Layer 3 of a small transformer language model trained on English Wikipedia (12 layers, counted from 0, width 64).
Take only the direct path to the model's output, skipping the later layers: a vector added to the residual stream pushes a token's score in proportion to its dot product with that token's output vector.

Output vectors of the tokens that the questions are about. A number n stands for (n - 500) times 0.0023.
"ough": 688 446 446 381 429 425 706 391 461 427 535 648 616 345 421 721 451 535 442 485 438 535 394 486 566 572 551 560 459 403 489 476 541 568 704 503 637 496 500 576 474 376 530 725 626 316 694 779 330 519 280 492 343 717 370 357 573 567 778 406 396 468 635 683
"rit": 546 589 560 482 421 549 582 554 449 371 409 569 420 552 354 685 426 478 541 375 443 622 560 601 553 669 859 566 544 758 437 237 555 478 746 451 382 547 494 408 428 342 496 497 517 466 518 457 332 545 677 521 520 617 422 645 373 446 544 389 528 651 675 596
"ween": 605 717 546 510 348 244 629 612 479 405 639 278 357 442 299 749 263 495 723 484 635 509 179 537 379 509 634 510 620 454 892 648 617 693 671 403 695 460 324 712 435 458 510 783 579 415 787 555 144 317 445 558 417 729 178 753 483 557 553 441 450 641 758 754
"uary": 626 456 433 535 333 268 344 479 356 475 500 266 431 574 176 653 324 521 496 805 809 577 428 325 442 590 665 374 612 394 694 433 706 744 660 490 336 561 177 513 313 449 498 542 647 262 813 692 137 436 558 450 477 560 73 561 495 649 731 676 491 484 641 670
"ell": 571 425 629 332 486 497 359 465 474 296 540 506 503 442 457 696 447 494 417 457 423 551 482 520 431 607 567 505 487 435 329 442 514 551 649 439 396 616 565 414 567 520 485 452 655 631 553 618 410 497 486 363 442 520 419 468 554 541 541 626 338 615 564 694
"°": 721 725 620 390 535 151 535 569 580 636 515 637 292 444 551 722 388 482 423 478 496 583 519 560 512 481 569 477 591 375 450 475 497 493 511 544 428 328 506 632 348 410 597 546 607 582 533 497 311 514 650 358 427 723 422 464 361 632 556 292 621 652 530 453
"ampion": 619 760 435 374 313 438 447 511 479 468 381 500 445 361 578 586 492 460 468 532 680 683 379 621 496 550 639 435 667 433 843 451 463 654 593 406 449 442 391 473 543 507 569 572 648 312 467 432 279 500 507 423 301 524 423 445 397 603 652 487 576 638 579 618
"ge": 449 504 663 531 275 286 422 503 340 318 579 605 477 663 293 475 417 493 483 624 636 506 561 370 524 424 434 595 618 524 299 223 503 600 557 491 569 496 376 512 496 344 500 452 481 372 518 641 439 424 490 650 302 609 365 557 662 586 595 506 545 543 591 423
"uring": 741 603 367 379 575 268 553 491 509 404 386 400 546 437 189 571 325 682 597 383 694 574 634 496 302 458 724 428 553 368 589 580 722 400 377 423 678 557 420 452 210 474 536 705 617 583 683 601 296 320 558 513 510 611 27 496 432 481 457 484 436 621 578 705
")\n": 536 521 606 503 594 395 600 556 282 601 562 297 494 604 500 746 673 440 408 516 545 547 431 555 545 558 550 497 597 531 724 420 541 551 433 429 555 536 385 450 282 533 514 500 707 407 530 615 449 481 776 468 297 468 443 388 578 681 518 402 401 550 479 518
" ": 422 609 399 595 502 516 391 445 449 545 496 370 576 570 525 457 561 388 623 376 424 370 414 401 456 555 381 377 410 523 456 577 542 478 437 536 460 576 418 414 564 488 501 434 458 561 341 494 617 571 468 450 508 418 531 449 385 505 503 549 608 480 434 416
"iam": 547 470 531 324 447 496 497 480 496 441 445 575 473 374 424 336 409 500 490 539 718 500 337 469 374 556 675 295 724 664 657 541 568 705 635 331 696 466 378 487 518 453 496 576 720 616 810 718 319 371 634 395 371 519 346 504 475 517 417 246 463 549 592 613
"st": 561 646 682 533 503 571 547 568 395 593 537 575 533 623 565 411 685 554 500 668 521 523 601 500 420 620 474 634 421 520 378 613 495 474 610 487 405 454 540 512 666 382 484 534 437 463 523 491 497 397 476 634 376 722 472 435 512 278 625 413 405 569 518 425
"ation": 438 475 451 631 675 285 491 523 510 460 497 614 391 446 512 395 523 561 393 672 722 565 366 628 587 582 661 515 332 431 430 347 608 634 510 565 431 442 506 503 482 417 540 405 663 333 551 383 432 592 707 412 537 500 381 509 417 446 709 398 326 595 507 387
"merican": 755 558 632 250 257 396 683 578 471 364 336 361 387 558 260 615 371 569 532 767 598 561 556 590 533 642 593 482 564 580 815 228 486 778 481 325 695 511 362 567 376 359 581 563 450 445 689 488 443 154 514 481 489 620 193 446 480 590 699 341 508 770 814 702
"ult": 652 337 611 578 316 444 536 614 635 367 441 477 451 500 578 639 469 629 427 524 580 579 416 734 531 648 611 434 614 631 598 357 454 418 520 507 640 429 523 494 576 503 562 484 497 552 538 552 453 457 445 307 585 396 359 645 436 618 663 494 278 542 449 801
"ck": 556 442 419 435 457 346 479 551 394 530 547 474 462 533 563 416 517 634 564 602 653 503 518 582 377 487 415 568 568 591 561 479 462 572 491 528 541 467 560 556 493 332 520 425 350 469 497 649 392 322 656 701 338 774 363 489 375 581 729 382 459 586 592 514
"fer": 662 571 635 393 415 468 489 665 421 627 492 622 462 536 324 453 391 596 519 520 517 672 549 523 254 561 424 452 623 557 688 343 557 486 625 598 406 571 609 735 533 421 543 428 378 394 420 644 538 456 556 409 445 593 429 434 609 610 717 546 443 577 600 464
".": 446 433 502 518 599 490 493 536 591 461 555 502 483 627 562 659 571 389 387 358 472 382 671 421 556 468 688 450 457 410 469 511 458 527 422 518 475 492 524 555 425 549 479 448 298 552 415 457 505 510 353 482 541 391 393 376 613 410 448 367 487 572 440 416
"own": 550 483 364 308 660 564 446 500 324 252 357 396 287 394 438 626 446 535 382 403 714 552 555 646 248 469 476 532 327 295 697 595 567 508 572 482 696 492 461 639 582 469 472 682 446 426 631 646 224 388 478 680 474 679 521 568 621 475 650 616 500 603 537 518
":": 520 440 582 548 524 402 551 508 246 381 496 418 478 396 534 532 518 430 490 391 343 584 491 449 619 455 546 430 471 350 674 604 524 384 485 564 486 381 570 530 619 556 490 547 561 539 373 465 512 463 639 442 420 403 431 385 532 343 483 457 447 495 559 479
"ter": 538 606 494 545 557 222 427 588 429 479 655 376 365 516 309 595 504 333 587 490 589 463 445 454 488 413 394 570 644 345 526 591 547 449 633 343 455 546 450 572 659 367 481 407 481 314 604 522 299 480 523 448 705 741 211 532 602 504 550 441 349 468 626 574
"se": 456 534 469 579 335 457 536 596 506 415 656 373 482 555 576 411 599 697 351 566 581 616 586 556 623 584 465 459 472 467 450 572 659 243 683 485 487 407 426 546 518 363 478 395 453 373 549 556 546 518 578 672 554 625 403 637 655 630 602 340 511 513 722 612
"te": 817 627 565 641 517 579 447 539 424 507 561 585 177 617 519 542 516 438 603 621 848 516 531 316 354 516 525 536 494 531 628 491 569 493 580 432 432 523 497 600 710 457 517 687 480 348 525 543 493 469 611 598 476 686 330 693 630 569 732 447 558 558 617 540
"r": 666 423 585 463 593 627 301 506 526 324 418 503 511 513 500 466 569 448 538 597 497 429 518 527 640 467 641 578 435 562 540 470 407 376 414 376 425 488 521 459 519 369 475 377 590 505 526 539 411 590 408 472 458 716 593 429 530 408 469 521 613 643 590 721
"ore": 560 380 433 390 265 500 461 558 513 541 476 467 525 419 643 465 518 620 413 630 534 582 503 659 493 635 696 471 531 517 423 392 650 811 606 513 503 618 447 630 344 392 492 350 399 488 611 604 407 515 542 387 496 491 597 588 407 486 535 607 621 618 426 697
"es": 483 440 628 587 528 593 393 468 609 442 524 639 368 543 446 458 456 731 474 393 500 482 385 428 507 376 515 639 367 313 481 436 520 570 591 625 689 636 539 493 406 459 484 406 516 458 515 565 511 508 608 419 562 451 316 462 503 632 342 590 389 449 491 430
"c": 481 352 510 630 446 484 417 658 463 416 567 476 438 622 571 427 487 628 613 511 512 480 377 490 439 480 455 554 578 548 490 507 376 387 527 405 386 515 568 479 603 436 496 366 495 476 534 563 500 570 500 657 601 448 394 307 474 582 454 179 461 434 604 505
"m": 532 443 513 295 570 418 709 509 529 448 562 483 596 537 651 492 550 779 565 686 531 386 482 449 530 399 459 604 505 538 497 612 438 282 560 366 474 506 449 507 652 407 489 395 416 483 580 437 545 385 561 546 690 529 560 449 506 453 519 443 450 629 494 411
"ous": 543 533 497 331 494 373 723 578 497 594 539 683 549 399 547 582 519 657 334 447 529 766 571 568 569 527 686 549 435 494 357 342 697 744 641 384 495 474 601 534 466 399 521 621 625 354 486 414 533 465 440 311 598 500 351 552 503 496 489 478 442 479 582 500

Each question shows what one neuron of this layer's MLP adds at an activation of 1. A number n stands for (n - 500) times 0.0013.

n96: 650 672 566 532 501 410 466 672 468 399 550 337 490 488 500 326 544 558 635 596 340 617 710 503 429 615 651 484 430 364 855 669 523 545 844 401 533 515 361 269 195 541 454 505 425 554 647 491 459 397 558 489 628 442 343 616 419 524 378 434 660 664 543 279
Pushed down most: "ough"

n56: 605 723 331 284 304 420 859 438 641 618 483 335 342 391 476 638 420 482 452 646 344 450 370 544 642 448 537 500 446 448 753 276 498 480 576 455 358 501 503 641 361 495 497 590 565 454 342 416 573 581 593 626 494 545 573 536 545 608 692 462 775 612 440 770
Pushed up most: "merican"

n55: 428 499 423 415 410 573 399 474 444 605 619 692 538 556 534 492 585 389 367 678 530 568 398 620 458 452 577 537 790 519 516 631 262 458 265 424 568 389 475 323 372 634 673 710 564 333 596 572 400 362 403 424 455 622 526 457 303 456 601 374 416 303 122 459
Pushed down most: "se"

n119: 688 378 479 596 536 713 566 443 188 570 606 539 128 495 573 305 552 306 336 418 528 614 485 533 750 301 368 278 465 331 665 404 604 521 400 882 556 338 628 370 459 294 391 430 407 449 551 391 806 612 310 467 444 292 583 567 456 439 527 451 510 570 435 339
Pushed up most: ":"

n112: 358 616 603 603 492 453 465 563 754 459 555 499 320 332 375 461 378 608 414 370 484 505 360 660 530 505 551 521 413 619 388 530 517 504 649 522 492 483 570 571 493 486 525 642 419 443 591 547 463 498 459 374 674 459 220 549 356 351 639 543 532 421 402 542
Pushed up most: "ween"

n88: 544 501 774 462 424 507 357 489 468 398 294 505 432 469 444 932 535 547 507 145 487 447 385 431 522 576 506 636 370 548 472 516 405 280 637 428 325 391 434 456 554 531 311 435 301 558 379 343 610 362 598 558 593 395 473 448 466 476 424 564 453 585 515 392
Pushed up most: "rit"

n26: 336 457 616 603 661 528 569 301 688 542 546 525 481 448 746 364 724 275 510 343 352 337 596 580 523 614 461 289 551 562 464 439 224 519 452 499 607 484 261 460 377 380 221 395 468 455 498 329 544 232 483 506 516 686 345 427 559 393 506 471 597 448 603 371
Pushed up most: "."

n116: 543 559 455 495 449 392 534 488 578 590 400 502 546 509 527 420 443 333 599 494 545 428 598 645 512 575 814 447 598 360 499 575 352 825 557 474 459 479 361 399 653 673 384 468 350 667 596 541 311 544 227 448 587 641 404 374 654 608 397 700 556 586 543 456
Pushed down most: "se"

n12: 624 248 620 586 365 450 409 486 490 577 530 434 595 686 563 425 415 582 622 745 600 360 496 300 693 636 382 355 354 457 495 614 811 378 546 541 369 428 607 688 390 497 623 369 557 624 529 727 494 265 371 372 569 462 364 502 563 618 613 508 415 475 465 370
Pushed up most: "uary"

n20: 690 393 505 390 423 429 346 567 555 715 548 431 413 463 542 588 342 473 607 597 565 433 647 575 469 443 536 346 505 587 486 551 527 499 618 392 411 390 547 455 469 449 591 335 550 722 420 656 566 593 591 494 403 604 375 684 239 503 471 398 586 733 628 362
Pushed up most: "°"

n8: 485 375 636 476 558 489 586 740 453 576 399 337 514 556 513 488 445 690 667 368 517 272 490 464 626 231 433 348 539 33 471 652 356 491 408 257 326 680 397 330 360 466 477 491 680 415 423 591 587 657 369 682 687 334 501 525 513 525 399 379 405 594 540 341
Pushed up most: "c"

n117: 474 651 633 570 369 447 412 631 505 446 490 628 606 600 404 743 552 476 544 679 543 290 562 257 662 416 526 393 832 483 413 417 554 461 359 567 273 590 525 500 717 287 393 511 607 710 505 534 481 482 270 482 486 537 528 558 532 402 417 425 372 432 368 384
Pushed down most: "own"

n95: 558 616 465 452 402 550 409 488 557 381 493 659 515 489 548 548 288 180 176 506 617 471 346 503 613 610 390 575 633 524 428 551 481 518 528 490 601 397 481 563 570 636 520 436 501 346 533 346 371 607 647 513 347 540 457 521 443 590 610 413 557 608 511 334
Which two tokens does it push up most, strongest first? "ampion", "°"

n27: 344 481 669 495 531 604 659 642 327 495 432 591 449 388 466 539 798 568 664 681 548 377 535 580 422 485 305 275 450 654 471 351 380 480 407 548 642 495 544 635 457 388 287 262 431 719 560 515 289 383 504 597 333 506 422 538 421 562 479 393 556 477 526 395
Pushed up most: "ck"

n36: 306 482 542 435 472 771 628 669 602 497 363 462 390 689 420 442 391 236 484 516 410 525 403 339 570 575 450 463 376 648 605 370 441 589 548 621 365 614 596 473 404 430 638 434 501 544 607 559 468 841 582 492 437 587 651 343 423 451 396 401 407 606 428 617
Pushed up most: "rit"

n62: 314 418 296 649 533 540 561 629 572 452 606 431 400 477 718 437 461 629 650 481 434 418 392 664 401 518 641 366 614 653 691 338 526 450 609 679 664 525 671 425 483 496 760 420 544 746 568 405 534 558 472 309 676 245 603 613 583 526 680 654 530 572 586 537
Pushed up most: "ult"

n77: 647 420 337 765 652 475 810 273 694 385 571 430 595 709 404 447 509 450 633 679 462 332 439 583 359 424 406 615 576 608 485 357 393 595 368 432 525 579 484 510 474 519 338 468 498 559 441 411 472 470 483 665 694 473 329 741 590 327 480 648 412 493 392 513
Pushed up most: "m"

n21: 558 371 390 405 468 423 592 356 404 430 341 514 444 677 358 423 358 536 497 462 681 385 338 661 605 531 542 527 305 680 443 625 496 346 661 463 485 607 806 554 591 324 559 621 385 276 580 556 271 365 594 260 389 511 525 721 601 442 718 546 507 554 493 495
Pushed up most: "own"

n39: 365 244 454 408 771 441 445 436 463 553 323 460 500 377 534 624 491 630 786 555 441 562 502 416 561 558 582 425 435 504 596 645 627 499 422 605 314 364 278 261 485 746 586 785 703 589 457 287 486 390 510 678 386 636 643 353 547 528 599 548 506 580 489 337
Pushed up most: ":"

n35: 445 784 599 440 527 607 649 508 513 509 400 459 460 547 558 351 425 644 518 504 397 695 649 786 468 531 499 541 487 360 658 298 618 740 303 390 415 569 275 394 654 508 553 599 534 822 658 458 559 406 370 573 429 587 333 502 645 529 594 654 275 634 556 427
Pushed up most: "merican"

n126: 673 476 737 424 609 412 548 555 379 429 292 383 447 473 532 323 446 492 330 584 479 602 510 625 482 408 433 592 685 696 694 498 697 724 523 640 594 524 555 358 372 386 573 382 703 533 490 797 804 379 480 377 375 430 593 728 417 437 371 498 480 331 526 236
Which two tokens does it push up most, strongest first? "iam", ")\n"

n33: 475 627 507 398 439 534 498 382 586 469 564 402 409 627 472 373 447 586 651 447 534 412 310 465 504 437 144 379 488 285 580 342 338 670 495 588 436 554 519 452 444 372 584 487 648 611 543 514 297 424 286 531 522 341 609 589 438 490 355 606 372 389 673 509
Pushed down most: "rit"

n28: 433 614 450 432 538 378 419 510 454 413 644 551 474 484 440 395 683 468 487 435 484 563 226 271 525 373 489 522 418 658 431 395 313 482 425 405 831 523 543 401 420 265 809 453 479 410 610 501 562 609 499 592 326 402 541 537 413 532 377 549 563 466 543 373
Pushed up most: "ge"

n52: 501 628 551 521 355 412 780 717 467 678 423 609 585 471 267 502 520 423 413 394 594 448 468 434 494 553 327 611 493 577 543 435 540 536 656 726 414 743 426 723 494 459 467 585 543 618 729 538 636 535 463 290 353 419 499 681 350 591 363 406 504 483 583 317
Pushed down most: "r"

n103: 584 509 604 672 607 608 504 404 586 372 466 665 126 380 364 555 386 417 578 430 421 380 399 496 699 523 579 377 360 440 484 434 512 617 630 581 493 611 451 576 488 380 762 486 660 602 530 466 437 425 434 356 562 267 505 389 535 384 529 326 515 353 581 309
Pushed down most: "ck"

n67: 410 609 789 483 654 516 460 455 468 404 391 495 396 388 725 541 591 386 408 675 576 329 383 384 633 573 462 549 286 564 604 402 547 560 571 467 558 481 372 363 579 447 583 422 469 377 509 508 555 635 497 481 575 515 678 612 361 452 563 246 507 547 739 494
Pushed down most: "uring"

n94: 532 427 627 514 616 175 413 544 320 371 496 480 437 380 366 807 575 670 421 578 770 543 461 698 552 442 664 417 540 452 501 528 616 742 552 404 622 559 557 487 525 572 546 714 612 421 605 413 240 588 599 451 456 583 517 477 561 413 557 288 590 421 496 423
Pushed down most: " "

n29: 355 549 556 463 794 421 456 463 654 598 460 229 448 407 509 316 452 549 518 357 563 508 516 657 539 406 524 352 460 431 482 506 528 568 568 600 403 502 368 463 519 879 471 591 416 402 508 314 592 554 548 468 429 573 555 498 469 300 595 341 580 452 659 626
Pushed down most: "ge"

n48: 585 478 600 468 442 634 523 585 664 499 507 385 696 474 648 555 401 512 531 317 552 505 545 289 434 458 444 644 447 199 591 314 568 465 587 734 523 338 411 423 369 473 545 339 210 458 468 519 530 756 389 510 395 476 603 388 744 387 425 323 387 639 564 420
Which two tokens does it push up most, strongest first? ".", "es"

n75: 503 365 405 342 649 569 390 421 269 559 377 413 384 510 586 455 455 503 458 481 474 377 503 707 456 369 581 705 527 394 630 317 305 467 420 430 411 486 583 462 476 623 483 489 541 408 675 567 791 649 550 554 530 308 402 462 690 534 246 456 394 460 205 407
Pushed down most: "ween"

n87: 707 284 459 456 611 530 592 505 467 534 546 439 510 402 394 454 580 420 448 430 207 496 373 519 379 308 490 620 565 719 451 451 501 640 424 439 522 526 550 513 435 673 350 727 414 409 491 458 564 509 579 682 453 618 430 666 504 584 280 606 687 477 427 560
Pushed down most: "ation"

n113: 461 322 431 668 447 693 339 387 606 438 473 500 606 636 484 569 409 466 557 500 266 392 631 431 517 598 241 364 293 566 556 520 339 454 403 383 529 449 206 417 503 378 315 667 628 483 488 373 583 558 613 678 489 340 490 350 376 494 644 485 526 290 505 539
Which two tokens does it push up most, strongest first? " ", "c"

n4: 596 367 482 408 545 551 580 542 368 552 236 551 401 496 336 574 360 546 446 637 797 577 369 504 375 521 549 238 533 744 592 491 669 476 543 335 551 461 345 205 624 608 414 535 396 332 472 679 431 326 606 194 140 387 471 609 739 337 663 334 555 491 498 549
Pushed up most: "iam"

n32: 413 469 398 592 532 622 477 582 607 417 578 372 515 749 536 409 627 669 471 615 383 184 650 547 484 488 540 447 727 432 563 477 377 275 455 474 483 596 252 590 506 505 397 392 484 559 555 646 512 386 652 657 526 487 442 460 422 537 328 714 526 548 619 417
Pushed up most: "m"

n57: 457 725 409 613 632 417 666 632 503 306 651 409 444 679 632 706 568 453 584 569 650 480 449 389 603 265 290 700 463 519 586 521 502 668 351 481 382 537 444 399 548 408 564 406 578 439 658 464 475 540 618 469 299 513 582 292 611 646 477 593 501 291 468 283
Pushed up most: ")\n"

n60: 425 445 351 374 392 727 436 336 404 470 349 556 433 363 426 500 250 538 422 531 677 435 450 647 630 516 379 442 438 342 366 531 330 628 578 717 615 512 642 562 468 441 390 509 692 434 362 452 677 528 402 461 545 601 411 609 664 610 456 548 592 516 476 390
Pushed down most: ")\n"

n16: 455 469 414 609 324 597 541 495 197 453 492 601 536 452 686 646 533 473 548 382 580 339 622 378 335 487 698 471 618 663 484 486 648 450 655 511 342 420 414 719 490 396 373 318 733 550 636 506 767 551 436 608 245 510 699 424 458 578 629 705 561 660 560 616
Pushed up most: "ore"

n102: 410 611 292 642 495 523 487 551 442 629 687 674 695 415 428 441 491 520 580 437 643 527 470 485 579 380 370 309 574 474 451 608 564 575 601 472 367 550 409 356 416 690 374 449 439 512 452 167 516 604 401 397 478 382 623 500 658 332 481 584 265 469 522 361
Pushed up most: " "

n125: 537 368 371 456 468 508 442 674 354 794 513 614 621 402 518 597 592 413 537 496 454 731 521 472 180 514 500 547 529 524 704 338 409 522 594 691 461 348 597 565 338 296 692 455 382 505 460 602 344 564 560 639 549 430 299 490 661 475 402 619 586 503 613 442
Pushed up most: "fer"

n83: 670 523 401 201 514 298 655 551 583 497 734 465 390 383 569 574 445 441 513 483 771 469 633 513 534 487 579 603 268 403 689 569 335 636 467 529 601 539 509 535 364 551 555 411 434 525 275 338 127 617 437 582 449 477 436 430 701 580 614 567 517 573 473 374
Pushed up most: "own"